Layer 8 of a small transformer language model trained on English Wikipedia (13 layers, counted from 0, width 128).
Take only the direct path to the model's output, skipping the later layers: a vector added to the residual stream pushes a token's score in proportion to its dot product with that token's output vector.

Output vectors of the tokens that the questions are about. A number n stands for n times 0.023.
"ex": 0 -7 15 -17 1 -8 11 -6 3 10 0 18 -2 19 -9 4 1 -17 7 2 -3 6 12 1 19 -3 2 5 2 -11 11 13 5 5 15 -1 3 9 6 -10 -7 -22 -11 7 -7 6 -12 5 -5 -1 32 -6 1 -5 -12 1 -23 9 6 10 5 10 1 17 10 2 -24 -7 -17 3 1 1 -5 -13 11 -4 20 16 12 -16 -10 17 6 -24 -2 -18 17 -10 11 6 -7 -11 -10 -7 -15 5 3 6 -19 -1 -1 16 13 -10 -2 -20 0 26 -12 8 -12 9 -3 -1 -4 3 -10 -13 -25 -10 -4 -29 -13 3 -30 3 8 12
"nomic": 5 17 -1 -15 8 -28 2 17 18 1 -11 8 3 -34 2 -9 -13 6 32 11 -24 -6 -13 10 -8 3 1 -5 -4 -16 25 14 -19 -32 27 16 10 -3 -18 16 -5 -9 -23 -11 32 -27 -19 -19 5 29 5 -11 -21 7 -10 -17 -10 15 35 9 28 -16 1 27 6 -23 -3 -19 -9 17 -3 5 -5 -35 23 20 3 29 10 -3 -7 -47 25 -16 -6 -18 2 -4 14 9 -16 26 -22 2 6 10 19 -5 1 3 9 1 -2 7 19 -9 1 20 -10 16 -19 15 10 5 21 2 -21 13 -33 9 -35 -14 19 -6 -19 30 -9 -32
" Baseball": 16 19 8 10 11 3 -13 -4 16 -7 -8 -15 -10 -9 3 3 0 26 18 14 -23 -12 -15 4 -11 12 3 20 12 -12 9 16 3 -5 8 8 7 9 3 -12 -3 -21 -26 -6 2 -12 -19 -5 -13 -6 1 3 -19 -13 -13 -15 -25 2 9 4 20 -16 1 -3 25 1 0 6 -26 14 -21 0 11 -9 13 -10 4 17 18 4 9 -12 7 -1 2 -2 5 6 -3 28 3 6 -7 17 9 11 16 22 2 -1 -4 -17 -13 -21 12 -7 -9 12 -20 8 -17 39 5 -13 24 -2 -28 -8 -13 1 -4 -9 -13 -17 -15 2 17 4
" Result": 4 4 1 9 9 -39 7 2 25 -12 -5 7 16 5 -3 -17 5 16 1 10 9 13 4 -20 18 18 -14 4 17 3 34 2 3 15 2 -10 -6 -8 -2 -13 -14 3 7 2 14 1 -14 1 -4 -19 -3 -11 2 11 7 -10 -11 10 22 22 7 -37 1 16 -7 -3 -2 0 -13 2 -1 -5 -18 -16 -10 13 -7 15 12 4 2 -11 1 -12 -11 11 -19 -15 -19 3 31 -1 -15 -10 12 14 9 26 12 8 5 -21 9 11 3 5 -1 3 1 21 16 -2 11 1 31 13 -4 3 -6 -2 1 0 -19 -8 -13 -1 9 -20
"Kabardian": 24 17 26 -10 17 -49 15 -12 75 12 -23 -31 1 -10 -35 -22 -17 17 36 20 -7 -31 6 -18 34 28 -1 37 12 -73 38 19 4 8 17 19 6 20 8 12 10 -10 -20 -17 9 -1 -42 -4 6 18 8 14 -25 16 -23 -17 -1 -14 52 -3 17 -48 2 59 24 -17 -31 14 -16 13 -12 4 -24 -6 24 19 -3 78 20 12 -32 -19 10 -22 10 -22 -8 -18 17 20 6 16 -18 12 38 6 23 34 11 25 -3 -15 -7 -10 10 -33 -29 1 -15 12 -6 22 -1 24 92 -10 -26 11 -26 -27 -30 -13 -31 3 -31 -24 19 -19
"hem": 8 15 39 -10 3 -2 9 0 16 9 11 -4 4 -15 -15 -6 -23 16 -29 -4 -1 7 -2 -15 16 6 0 2 -11 -28 10 6 -5 10 -11 16 9 17 19 2 7 10 4 5 11 11 -7 -25 -14 7 6 21 -13 22 -6 22 21 0 10 -13 6 -20 1 12 39 11 -4 16 -1 8 -23 -20 0 -4 0 21 0 33 10 5 -23 5 -12 -9 10 -12 -1 -1 9 -6 13 6 -17 15 -5 0 -9 16 11 -6 -1 16 0 -20 14 -6 -5 14 14 -4 -9 10 2 14 5 -24 -35 1 -17 10 -2 -12 17 7 -5 -14 29 -22
" family": -5 4 19 -7 13 3 22 -8 -2 10 -23 2 1 -12 9 -8 -4 6 -11 -1 1 -40 -15 -10 -4 -11 -7 8 6 -33 13 0 -22 -7 -1 -2 16 -1 6 22 -9 8 6 7 -23 0 -12 21 20 -8 1 0 -16 -19 -22 -6 -6 -6 8 -9 20 6 1 27 17 6 -3 -11 0 4 3 -8 -5 -29 -12 9 -17 -5 -11 21 -2 17 -2 4 -13 -22 6 -1 4 16 -6 10 2 6 4 5 -6 21 2 14 -9 5 -21 6 2 8 -4 19 -17 -2 1 3 11 -3 10 -18 13 -7 5 -14 -1 -5 1 12 6 -21 8 8
"cross": 6 6 11 -17 5 -20 16 -4 25 -2 -12 -7 -1 -8 7 -11 3 6 22 14 -20 1 -5 -6 -7 9 1 16 4 -20 -10 -3 -2 22 -12 12 -6 -1 24 10 16 1 -6 -7 -1 -5 0 3 -4 2 16 5 -6 -11 3 -28 -8 10 27 10 14 -27 2 16 7 12 -14 16 -12 -10 -23 -4 -11 -13 10 9 6 15 15 11 12 7 -14 11 7 -5 -27 -7 27 12 6 16 7 14 7 -6 -11 18 15 9 -29 -11 30 -28 9 -6 10 7 -3 -6 15 -10 5 -16 9 4 -16 -9 -18 -15 -8 17 -17 0 -16 13 -4 11
"Á": 9 11 23 10 22 -16 16 11 17 1 -3 -14 -1 -8 -6 -16 7 6 1 5 15 -26 -7 5 6 1 -2 29 -29 -12 11 7 -8 -16 8 8 16 -2 -5 13 3 -10 4 1 17 14 -2 17 17 18 5 12 -6 0 -1 0 -14 -19 -2 7 -5 -4 2 8 -1 -13 2 -9 -15 -7 1 0 -9 0 10 7 -21 32 -3 6 -15 -19 -8 -3 3 -10 16 -6 -9 15 -10 15 -17 0 4 14 12 5 0 20 -15 -14 -5 11 10 -8 -1 6 -20 2 6 -3 4 7 7 19 -17 10 -13 -22 -3 -5 -17 -10 -8 -24 11 -15
"gin": -5 24 9 -5 9 -2 -12 -20 15 -5 8 -10 12 -4 -4 -2 -16 -9 8 -1 -12 -9 5 -9 -2 -1 6 3 16 -12 13 -15 -18 -4 3 -11 18 -19 26 25 8 6 -25 -8 17 7 0 -18 -24 -7 -8 -10 13 32 9 -6 3 -12 9 2 -13 -31 1 -11 -9 17 -7 -6 -21 -4 -16 -4 -2 -17 -12 8 0 33 -5 31 8 1 25 2 -14 9 7 8 -18 18 11 -14 -2 1 22 -3 -2 10 5 0 -9 -31 1 2 7 0 -7 5 -9 6 0 -15 -2 -13 8 -9 11 2 -9 -6 7 -6 -8 -15 -15 -10 20 9
"Construction": 15 20 7 -20 12 -19 -3 -7 18 -10 -9 -8 -13 -7 -20 -2 -10 24 10 4 -7 10 -5 6 4 6 4 22 21 -32 19 26 -1 11 27 1 -5 -3 -3 10 5 -9 -16 -2 1 14 -9 -23 3 3 6 -19 -29 -2 -2 -3 -2 -8 4 3 16 -12 1 5 14 -23 -5 21 -7 -25 -25 -8 -11 -11 -5 22 5 28 10 9 -22 8 -7 13 -1 -7 6 -18 14 5 11 26 18 -18 -4 11 11 7 -4 -5 13 -27 -27 -15 26 -2 -11 0 2 6 13 12 22 10 14 1 -3 13 9 -7 -27 -11 5 -18 -15 -3 8 2
"itude": 20 -16 15 -14 20 -25 4 6 19 3 -5 -8 26 -15 -25 -10 -32 -5 26 4 -13 -36 10 13 2 -10 18 5 6 -33 8 16 -3 -9 10 -3 -5 8 21 -23 0 -8 -3 -10 -13 -8 -16 -27 -1 5 31 32 -17 32 -6 4 10 6 11 -13 24 18 1 14 -13 -4 -18 11 -2 -19 -1 15 -1 5 -3 30 21 37 -20 14 -28 -8 -2 -18 -12 -11 18 -7 -14 4 4 0 -20 -26 16 6 26 21 25 -12 -17 -5 -11 8 4 -4 6 4 -15 0 21 -10 6 22 25 -18 -4 -16 0 -17 -23 -31 -10 -3 -17 -17 3 -6
" at": 4 -11 -8 12 0 11 0 7 -4 -9 1 0 5 -8 5 14 5 8 -10 -4 5 -5 -5 3 11 -9 5 -6 -2 -7 -14 -10 0 26 -4 -3 11 -19 -6 6 8 -12 5 0 4 -5 -7 -17 -7 5 8 9 9 2 7 4 15 2 14 -8 5 6 0 11 -3 19 13 21 4 10 10 13 7 -3 -2 -5 11 -13 -14 -4 -1 -18 14 4 -4 -12 14 5 -10 -2 10 -1 -5 -16 -10 11 3 -5 8 9 5 16 15 0 -14 3 -9 7 -2 6 -1 -10 8 -4 13 -6 2 -2 7 -4 2 4 8 3 2 1 -6 2
"residing": 10 -12 8 2 6 -20 -8 -10 25 -12 -4 -1 14 -28 -5 1 4 0 25 20 2 -14 -19 -25 15 -16 -3 28 19 -11 11 2 8 13 23 10 15 -6 -11 12 9 -21 -11 5 8 -4 -13 -2 12 5 2 6 8 2 -1 -12 -5 -8 -1 -21 0 -16 3 -4 30 14 -3 14 -12 -10 0 -14 -12 -16 2 -3 -2 40 -4 25 6 -8 -12 -14 3 -28 2 -27 1 48 -10 14 -7 -5 10 -9 17 3 22 25 -2 -18 -18 -11 12 -13 -10 26 -18 17 14 -17 9 19 18 0 13 23 -24 -34 -16 3 -10 7 -10 9 -5 12
" Capacity": 11 -4 -7 3 0 -26 17 -8 20 26 4 -19 5 9 -13 -10 -31 10 16 27 -11 12 1 20 7 12 -9 12 17 -5 37 27 4 4 15 16 24 1 4 -4 -2 3 -20 -6 -8 1 -24 3 -7 13 2 1 -10 23 -2 -2 9 -16 -2 13 1 -7 2 -11 3 -5 7 16 -10 1 3 -7 2 -23 -8 8 2 19 17 8 -8 -3 28 -10 -2 -8 -17 -10 -2 13 26 39 4 17 12 5 20 5 14 11 6 -9 5 1 19 -30 -12 -15 -15 10 19 21 -5 4 36 -4 -22 -8 -2 -13 -25 -1 5 -19 -17 -20 -9 -5
"0": 13 -8 -17 14 0 18 -3 9 2 1 4 6 -6 4 4 8 1 4 9 -5 -1 18 -1 -5 -6 14 11 10 7 -21 -1 -11 13 -20 2 1 -4 14 -11 -9 6 11 -8 -14 5 9 -12 7 -9 13 14 5 1 16 11 8 -11 1 -7 -8 -7 -5 0 -7 8 -10 11 -6 6 12 0 -15 7 3 -8 -3 -11 2 -1 13 -1 5 6 0 2 1 -13 -9 12 -10 -4 -5 -2 1 -7 -10 15 -7 -4 -14 5 5 13 -2 -15 13 5 -14 4 7 8 -7 -11 -4 -5 -1 2 -14 6 -19 11 -1 -7 1 3 2 2 -10
"red": 18 7 0 6 8 -9 5 14 14 7 20 1 -16 19 -27 4 12 27 16 7 -7 -11 -2 13 24 -4 -3 1 2 -13 15 16 -30 5 -22 -15 17 -12 -11 8 -3 -8 -7 17 12 -6 -19 6 -19 4 14 -10 3 20 -4 -12 -6 0 4 -9 19 -3 0 8 19 -9 -26 34 5 42 -5 -19 -13 -2 -5 4 20 16 6 14 0 2 3 12 7 -12 5 -3 6 16 5 1 5 5 25 -1 -4 12 -20 -7 19 33 -18 4 16 0 20 9 -5 26 0 -9 0 -6 9 -13 -26 6 -12 -11 -5 0 -27 -12 14 13 -5 6
"ious": 15 25 -1 19 22 -32 6 -24 15 -10 -21 23 -12 23 -18 7 -12 10 16 -1 -12 -29 17 6 19 -7 12 1 19 -26 -5 9 28 16 9 4 -4 -11 5 39 -8 -11 -5 32 5 -4 -9 2 1 -15 1 13 -9 22 -14 7 7 -5 17 -13 5 -18 1 0 9 -1 -22 -4 -29 5 -3 0 -9 -8 11 45 3 19 -3 -19 -3 10 -3 18 -18 7 -2 3 -16 31 6 31 19 -25 38 21 -9 -1 22 8 -1 -5 -13 -5 16 -6 -13 -2 6 25 14 -2 -21 0 16 -6 7 6 -35 -32 7 -10 6 0 -9 0 -12 -7
"mini": 10 22 3 4 14 -32 7 1 21 0 14 3 -4 -20 -25 -10 3 -5 4 10 20 5 9 -10 -3 28 -12 10 -9 -17 1 -11 8 -1 9 6 -1 -7 18 -2 5 -26 6 -8 -4 -4 1 26 1 3 18 1 0 23 -1 -21 7 -9 -11 24 4 -7 1 11 4 -8 -15 -14 -8 14 6 12 2 -4 5 4 5 29 -3 11 9 -15 8 6 -21 -24 -14 -4 30 0 10 -7 -5 -29 -7 14 -18 -3 9 3 7 -23 3 2 6 -14 -12 5 -4 19 -4 -4 -3 3 4 -17 -10 -2 4 -1 -3 4 -1 -3 -9 3 19 -2
"bu": -6 3 7 -5 7 -28 -6 -1 0 4 -6 -9 1 -12 -6 11 1 -7 0 1 9 1 -4 4 -18 15 -9 6 -6 -14 6 10 -6 -6 13 2 -8 -2 6 -2 13 5 9 -3 -2 11 6 15 22 6 -4 6 -4 7 -21 -16 17 9 0 18 -1 0 0 1 -11 -4 -8 12 -21 16 -1 5 -4 7 2 13 7 21 0 12 -1 -22 16 16 4 -5 -1 3 -6 5 -15 5 -3 10 13 -12 -7 -13 -4 -8 9 -5 11 -11 9 12 -2 -16 -3 15 9 2 6 -1 -2 -10 -7 -5 7 -7 -13 18 2 -6 0 3 13 7

Each question shows what one neuron of this layer's MLP adds at an activation of 1. A number n stands for n times 0.0044.

n4: -4 -3 2 -24 8 11 43 -2 -2 -10 -33 12 12 -10 13 -26 -23 4 -3 -13 -13 -43 -5 -15 -1 -1 -14 -19 -7 35 24 15 -26 15 6 6 -32 6 36 -16 -18 -40 10 -8 5 10 -21 -13 -16 -2 -42 -16 38 3 -25 40 13 11 25 4 -6 9 54 14 -1 -4 -17 17 -4 -24 7 31 -9 -8 -26 -4 14 17 -27 -37 8 -3 -14 -13 1 12 -8 -15 -4 -14 20 -2 -21 -7 15 -26 -13 -5 15 11 6 -4 24 -40 7 10 11 -11 2 4 41 -22 5 18 5 19 -18 13 18 -29 -5 -19 -9 22 5 9 4 -41
Which three tokens does it push up most, strongest first? "itude", " Result", "Kabardian"

n115: 20 20 21 -21 8 -8 13 18 -14 6 -14 15 12 4 33 13 1 8 11 -26 -9 -4 -42 16 -51 -21 -13 -25 0 17 -28 7 -1 12 -23 -14 -16 -25 16 -5 -4 8 -8 15 4 -22 12 7 -2 30 9 5 2 -13 -1 -20 16 -18 -25 11 -13 -2 3 19 -12 -4 -18 -29 -20 -20 -33 38 -35 -44 6 -10 38 7 -9 -41 -3 17 -21 22 -19 0 -5 30 -2 15 43 14 -18 15 14 1 -15 -23 24 5 -15 -13 -19 -10 4 -16 4 -8 -3 3 32 20 -13 6 1 18 -15 9 2 -10 16 20 -22 3 6 25 -3 27
Pushed up most: "cross"

n91: 10 -9 7 6 -6 -48 -9 14 -9 22 16 4 -13 -29 0 14 3 -3 8 -14 13 -19 -11 -13 -5 -12 -16 2 1 -11 26 -4 4 -1 -27 -28 28 16 15 -30 -12 14 12 12 19 -28 20 -22 0 -13 -30 5 -6 3 -10 -17 11 -7 -3 -1 25 -15 -36 -5 -19 -12 15 -8 -23 -27 -9 -1 -9 -24 5 -12 6 -1 4 19 -3 -29 -3 5 -12 -9 0 9 -18 23 -8 -25 -5 2 -3 -23 0 0 -39 -22 8 -30 21 -2 17 -9 -20 -10 13 22 25 8 -22 -13 -25 20 13 -22 13 13 -7 45 -12 -6 8 28 -33 -7
Pushed up most: "bu"

n319: 37 44 9 -3 -16 -13 9 0 -6 11 -12 -13 6 -13 15 9 -13 23 9 17 -22 3 -8 29 20 -17 3 -16 32 -8 53 4 15 2 15 -11 0 -17 20 -7 14 -4 57 -3 12 5 -13 1 -16 -10 17 -8 3 -8 -8 10 36 -9 2 4 25 11 23 4 4 4 24 24 22 4 -1 4 -9 -22 8 8 12 -14 5 24 -15 -14 8 18 -7 8 -3 -9 39 -12 -22 -1 -32 9 5 16 4 -16 28 -21 45 13 -15 -39 -29 -11 -14 17 -1 1 -7 -1 19 -6 1 -7 -6 -39 14 -26 49 7 18 17 1 25 13 -44
Which of these tokens does it push down most? "Á"

n457: 16 21 18 7 18 3 -18 2 17 2 -7 -41 -6 24 24 24 -39 2 16 -25 2 30 26 28 18 3 6 7 37 -28 -11 33 27 18 -2 -2 1 -38 -11 30 -38 -4 -29 18 -11 18 -7 -20 -8 0 -9 -31 -2 32 -2 -18 7 -26 29 6 4 4 31 14 30 -19 -9 -17 -38 32 17 -17 -22 -2 12 13 24 -23 -7 10 6 22 8 4 4 0 -24 29 -13 -12 19 5 0 -15 1 -8 5 -36 -13 -19 23 26 4 -18 14 -11 -41 8 3 19 -5 -30 -2 9 67 -17 22 -15 8 -16 -15 -12 -13 -20 -11 2 -17 -6
Which of these tokens does it push down most? "Á"

n281: 3 -4 4 -17 -11 -4 24 25 -13 2 -13 -12 -5 12 6 17 0 10 5 4 -11 -11 23 17 6 8 -17 13 -4 12 1 -7 -21 20 -13 -12 -8 -3 45 -5 22 3 -24 3 -35 -2 5 2 -14 18 10 7 -1 -35 7 19 36 24 -31 31 10 -13 -30 22 12 15 4 -27 18 2 -27 11 14 3 37 26 25 32 -15 7 -8 7 -4 -5 4 7 -30 9 -14 20 2 19 -18 6 -32 -4 -37 -12 9 5 -5 -5 -37 -39 8 -15 31 -1 -18 16 23 -40 1 20 -19 6 21 2 -22 -21 9 -24 -5 -12 -21 -17 21 -4
Pushed up most: "cross"

n364: 10 -4 29 -7 -17 -5 -9 16 -3 6 7 12 5 18 4 10 -4 -8 -20 -2 -15 -11 -4 -10 -6 6 -14 0 -14 -6 -6 21 3 3 -1 2 18 -14 1 -10 -33 -17 24 3 9 31 -14 -7 -11 6 -23 11 9 -14 -6 19 -28 -8 14 36 20 10 -15 16 -10 5 -4 -29 23 5 11 3 -19 -3 9 1 -16 -13 -3 11 -21 8 -7 -17 -31 -8 1 -17 -7 28 35 12 0 -29 17 11 -41 17 9 -17 21 14 -8 15 -19 17 0 -3 4 -13 20 15 -25 -51 -45 -1 -13 0 29 -13 -21 -3 -5 30 -2 16 16 -18
Pushed up most: " family"

n499: 6 18 8 -5 29 -9 -11 20 37 -13 14 7 1 -37 -21 -17 -24 -29 22 -10 1 -7 -25 -3 9 2 6 -17 33 0 -14 5 -24 -14 31 23 -1 2 25 -3 -19 -10 -31 -10 -10 -28 17 -21 -6 23 11 -10 -1 -10 15 15 -29 -9 11 32 -6 3 -34 12 14 -16 34 -27 -21 19 12 36 16 -9 1 5 -19 -18 -2 14 12 -9 25 1 8 2 7 -5 -19 7 10 46 7 -5 9 -4 -16 12 -12 3 -52 17 -3 -1 -18 14 5 25 24 -6 24 18 14 -13 -19 -23 18 -11 8 -17 2 0 -2 -2 25 34 -19 26
Which of these tokens does it push down most? "hem"

n145: 21 -18 9 12 -16 -3 -14 0 -32 -15 4 11 -8 46 -21 -8 3 31 -4 -4 -8 -3 -23 -15 22 -25 8 35 8 4 -11 13 -2 1 19 0 -6 41 9 -4 1 -34 23 -16 -21 -13 3 -3 -18 -4 -26 -20 20 -18 -8 -16 -21 -14 26 4 3 -19 11 17 12 16 -10 1 -5 31 -16 10 6 -7 -4 13 -7 -28 38 -14 12 9 -4 -7 4 3 0 27 19 -27 20 -17 2 -15 4 -11 -13 -9 -25 17 -10 1 -30 3 12 9 -19 26 -5 1 -1 42 -10 30 5 9 -2 -8 -9 16 11 -7 13 8 -21 6 22 2
Which three tokens does it push up most, strongest first? " Baseball", "ex", "Kabardian"

n32: -39 -1 19 -3 -3 -11 -1 4 -5 29 -16 13 13 -29 -37 7 15 4 -5 -11 -2 -5 25 18 5 24 -6 11 -6 11 -9 31 -10 -5 -4 -8 -38 -7 4 14 2 6 27 -5 -1 1 14 -17 12 -6 -7 15 16 3 -3 42 -8 -21 24 -20 29 14 27 12 -30 -51 -4 -5 -4 14 24 1 -6 3 -44 22 -22 -2 -49 24 10 9 4 13 -16 -15 -21 -36 -22 12 17 27 -15 -3 -14 -7 -10 23 18 -13 -2 -24 -4 -22 -7 -26 -5 -14 -11 6 -30 -23 15 13 48 -17 32 -9 9 -17 6 11 -6 26 30 -16 -9 -8
Which of these tokens does it push down most? " Baseball"

n216: -6 1 1 7 16 -13 -19 -12 17 10 -40 3 -1 -13 -3 12 6 -10 -35 6 -15 1 -20 3 -1 14 10 -23 -33 14 -25 8 18 44 7 23 3 14 -9 -16 37 -2 -2 -18 23 -1 12 11 2 -4 -14 -15 11 -27 -11 -50 6 -11 25 1 -11 16 -5 -1 -18 27 8 25 -14 -16 26 18 -12 9 5 -35 19 14 11 1 22 20 -18 43 17 -7 -29 10 3 -18 3 -21 -7 17 11 20 19 1 -2 -23 -24 9 -7 -30 24 18 42 -13 21 16 -4 34 -27 -14 -6 29 -58 18 -4 22 5 7 -41 -4 -2 7 2 -30
Which two tokens does it push up most, strongest first? "cross", " Baseball"

n227: 36 11 -18 -9 9 2 -1 -1 -9 -33 -9 -4 -9 -32 -19 -7 11 -11 33 -2 -3 -7 10 59 22 26 -19 11 11 -13 16 18 -30 46 10 -10 18 20 -17 20 -21 16 -2 -37 -1 -10 -7 12 2 2 -25 -35 7 -5 18 -9 -4 13 2 -23 2 17 1 -13 11 9 39 -2 20 -7 1 12 16 8 -18 -8 25 -6 -12 14 -2 -14 33 26 -26 24 -22 15 -20 -8 44 12 11 -3 8 -20 8 -4 -20 20 12 -25 -10 25 6 -17 -2 5 22 40 23 -6 17 -31 2 30 -42 16 14 -27 -9 -29 -31 5 0 -13 9 2
Which of these tokens does it push down most? "hem"

n390: -11 8 -9 -7 17 1 -34 6 -29 -13 -31 -2 39 10 14 4 15 -15 10 15 28 29 23 -3 1 -14 0 15 -3 13 -4 -26 7 38 -9 9 4 13 22 29 17 8 -9 -14 29 -10 0 -20 -17 -17 31 0 17 7 -21 17 -11 16 -9 9 -23 -24 -22 11 -6 41 -17 1 9 16 -7 5 -3 32 -2 29 2 8 -15 6 10 -15 8 -5 -3 -5 14 45 23 -1 22 10 -8 10 -6 -5 -22 -1 8 2 28 35 -1 -30 3 21 33 6 -7 4 -20 -26 -30 16 -33 -32 -12 17 -23 19 1 -4 14 -18 6 -6 27 2
Which three tokens does it push up most, strongest first? "hem", "gin", " at"

n15: 17 1 7 19 -12 20 -23 15 -31 20 25 -9 -27 -23 0 20 -9 12 -4 -26 6 -12 1 7 -9 20 0 16 -18 5 -9 -4 9 -7 1 -13 -13 18 -29 -11 -7 -34 -3 21 -23 5 7 -4 10 -11 -2 21 -7 -20 -1 -1 12 -19 44 -2 10 -4 18 -14 -9 -2 8 29 6 -17 -40 8 10 -16 -2 -1 14 10 24 -18 -26 -15 9 16 11 9 12 20 -20 28 3 -7 9 7 29 -41 1 7 13 28 18 15 -3 4 21 -44 -15 35 -21 -1 -1 21 2 -35 47 22 -14 -27 -4 -3 -1 -4 12 -1 22 -30 17 18
Which three tokens does it push up most, strongest first? " Baseball", "Kabardian", " Capacity"

n362: 13 -1 -23 27 -5 25 15 -4 -18 6 18 -8 -30 12 24 20 -13 39 -4 -33 2 -10 6 19 -9 22 5 34 -14 -18 26 7 -3 -16 15 30 4 0 6 -1 -4 -33 -8 12 16 -20 -4 11 -5 -10 -1 6 17 7 -27 -2 6 -40 19 -9 3 5 -3 -28 -24 44 18 -25 -32 -3 6 31 -7 -38 15 -1 -18 31 -22 23 -8 22 -3 23 4 14 -5 -2 -3 18 -15 3 -14 3 8 19 15 1 -8 -2 2 -4 -28 12 5 15 35 29 27 -8 -38 18 25 -9 15 25 -16 -2 -18 14 35 10 9 20 10 8 -17 1
Pushed up most: " Baseball"

n17: 1 -36 -2 -1 17 7 8 3 -25 -18 24 -18 -16 19 -13 -7 14 -12 -13 10 -19 -9 -8 10 12 -6 20 -31 5 3 -7 -13 -3 -3 -23 -7 8 19 19 -31 15 18 7 1 7 -2 6 1 16 -5 7 2 0 -10 -68 -12 15 -11 5 12 -11 6 -49 -14 6 9 25 15 -24 22 -29 28 -8 -17 7 9 -10 -8 -12 -21 7 -13 -3 17 -20 4 11 15 -9 -8 -12 -9 -21 -20 -13 -6 21 -30 -27 3 -16 -5 -3 8 1 0 -18 22 20 -9 4 2 -8 10 2 -9 7 -2 15 9 5 7 8 25 30 -9 13 -9
Which two tokens does it push up most, strongest first? " at", "bu"

n28: 28 8 -9 -31 4 -27 11 15 -20 15 -21 -5 3 7 4 0 -20 18 -3 -20 -11 -21 -10 -7 -7 26 37 2 -19 -3 6 7 -3 2 -18 15 11 -14 -21 -28 10 -25 -3 2 3 16 7 -15 7 3 12 -2 4 15 -6 2 7 14 1 11 10 37 1 20 10 -25 19 29 -17 22 2 14 -21 10 -6 -16 -12 -7 2 13 27 -58 -36 12 9 -1 11 -21 -42 8 2 -4 4 -19 2 -12 -4 -11 -33 2 8 -28 -6 24 -4 -2 -40 -7 3 -16 -10 -8 -7 -39 -20 19 -23 27 -19 -6 12 -16 -13 -9 7 -1 11 -12
Which two tokens does it push up most, strongest first? "Á", "nomic"

n181: 7 2 31 19 -9 -2 2 -25 -24 7 -10 39 -34 -4 8 15 19 2 14 -47 -16 29 35 28 17 6 12 -5 6 49 4 1 20 -5 13 -6 -2 -3 28 -28 -6 8 -32 18 -1 48 -2 18 -9 -38 32 25 -12 -2 -1 -35 31 3 18 -9 22 4 -6 19 -10 -10 -4 7 -20 9 8 -10 0 6 4 3 15 13 26 -14 6 10 -18 -26 20 23 8 -6 5 -7 -36 -10 5 28 3 20 -5 3 10 -3 15 44 -14 -22 -3 -21 1 -65 -15 9 -6 -14 -16 5 7 -7 -1 20 -2 20 17 17 -13 2 -2 8 -5 -5
Pushed up most: "ex"

n452: 10 2 -18 -18 24 -12 21 -5 16 -30 -44 14 16 -7 4 -39 -18 -6 -31 26 -17 9 -15 17 -7 -12 16 42 -3 -2 6 -8 -16 -19 5 -1 3 -11 -45 -6 -20 14 36 -12 -26 13 -44 2 -13 -13 -7 13 3 1 22 16 -17 14 2 -5 5 -30 4 -5 -30 17 27 8 15 -7 10 -7 6 0 -14 -4 -14 2 -14 23 8 9 -8 -11 -12 -19 -17 -19 -45 -18 -7 -35 -38 -23 8 14 -9 9 1 -8 35 9 -10 11 -30 -13 15 9 11 4 34 -29 5 -7 44 -17 -24 -10 -9 10 -8 -16 -18 -25 19 24 -12 1
Which two tokens does it push up most, strongest first? " Result", "itude"

n161: -35 -11 43 -5 1 -21 21 -25 -8 17 -10 6 1 12 9 -13 -48 -29 -31 -24 -33 -5 -5 -11 -24 14 -9 -10 6 -14 -1 16 20 -22 5 13 -3 -4 7 19 19 -49 5 -13 -1 -11 -26 -28 -3 -6 -15 -7 9 -1 7 22 19 -8 -22 -21 -35 -6 -51 -4 39 -16 -9 1 22 -18 6 -13 -21 1 28 -19 1 -12 -6 -18 -9 32 7 3 12 -9 -2 1 2 15 29 -3 22 -3 0 -11 47 30 13 -8 24 -16 -11 19 -25 21 -15 -25 11 31 -29 -8 5 23 -17 0 -14 10 -17 13 -2 -9 30 -21 22 -7 -11 23
Which of these tokens does it push down most? "cross"

n296: 25 -23 -49 14 -3 48 -4 25 2 7 -30 -22 18 21 11 -7 20 6 -4 -11 -4 42 -12 17 -15 11 -9 26 2 -3 -3 -50 8 1 -7 -15 -26 -19 -21 9 -15 27 2 -12 -12 -8 7 9 1 18 -20 6 9 21 6 1 9 -24 26 8 -1 17 9 -21 18 -43 21 -9 -3 18 -2 -11 3 -6 21 2 -14 5 -20 5 12 4 14 -1 11 22 -4 -5 -10 2 2 2 -3 -11 -13 8 -30 -34 -16 -33 -10 19 -15 -17 -19 26 8 17 -11 32 31 -28 -13 -36 -33 16 37 -1 15 -10 26 27 -27 17 9 -2 33 -10
Which of these tokens does it push down most? "Kabardian"

n7: 28 -14 -10 -20 -3 6 27 6 14 -15 16 -22 -16 9 8 31 15 10 36 12 -13 10 5 27 16 -24 10 8 -15 -28 -17 -18 -18 9 24 -19 -5 2 24 11 0 6 -13 -1 -16 -11 13 12 32 22 9 -5 14 -34 -1 -7 5 0 18 12 -14 8 11 6 13 -14 12 30 -24 -1 10 -14 -26 -46 -9 -21 -3 2 -1 -12 17 12 2 52 8 -21 22 21 18 20 -12 15 -10 -6 -17 -14 -1 25 -10 -13 -55 32 5 2 16 1 27 -14 -17 -17 28 15 30 -22 -16 10 -35 -1 -20 -9 -4 10 13 -3 2 40 29 -8
Pushed up most: "cross"

n301: -18 -17 -5 -9 -2 5 24 -16 33 19 -33 12 -8 25 31 6 16 -30 -10 -18 0 3 -8 -4 0 27 -12 35 -2 -21 -6 11 -16 3 18 19 5 27 1 -23 -33 -5 2 -4 3 17 -19 4 -26 -15 3 13 4 -15 -13 -10 -10 25 9 -4 5 17 60 -29 -31 -38 38 12 36 -12 1 4 5 -5 -18 6 -8 -16 -14 3 26 11 -14 19 -18 7 -16 -12 -29 -12 38 9 -29 8 -20 2 28 -3 19 -16 17 -10 2 -4 -12 5 -13 27 -14 -9 -29 17 -8 -14 30 14 6 0 -1 -3 19 -22 -16 4 -14 -18 -4 27
Which of these tokens does it push down most? "red"

n503: -9 -18 -6 12 -22 -1 29 19 21 -21 -17 -11 -11 2 -26 -1 35 -21 0 5 9 -4 16 -54 -19 -14 24 -2 -25 20 -5 -14 -7 -1 39 5 -7 -5 28 7 -11 -29 12 7 11 10 -1 4 7 -16 -11 14 14 -16 1 10 -6 16 -3 -20 -17 5 37 17 29 8 -4 14 15 18 0 13 46 42 6 -33 2 6 2 39 12 11 -15 15 7 16 -22 -5 3 14 -8 33 2 2 10 -26 17 -28 29 1 -12 -9 8 -6 2 15 24 15 -7 16 -8 -2 17 31 31 8 18 48 -12 -11 -8 -38 -6 -9 -16 -10 15 7
Which of these tokens does it push down most? " Capacity"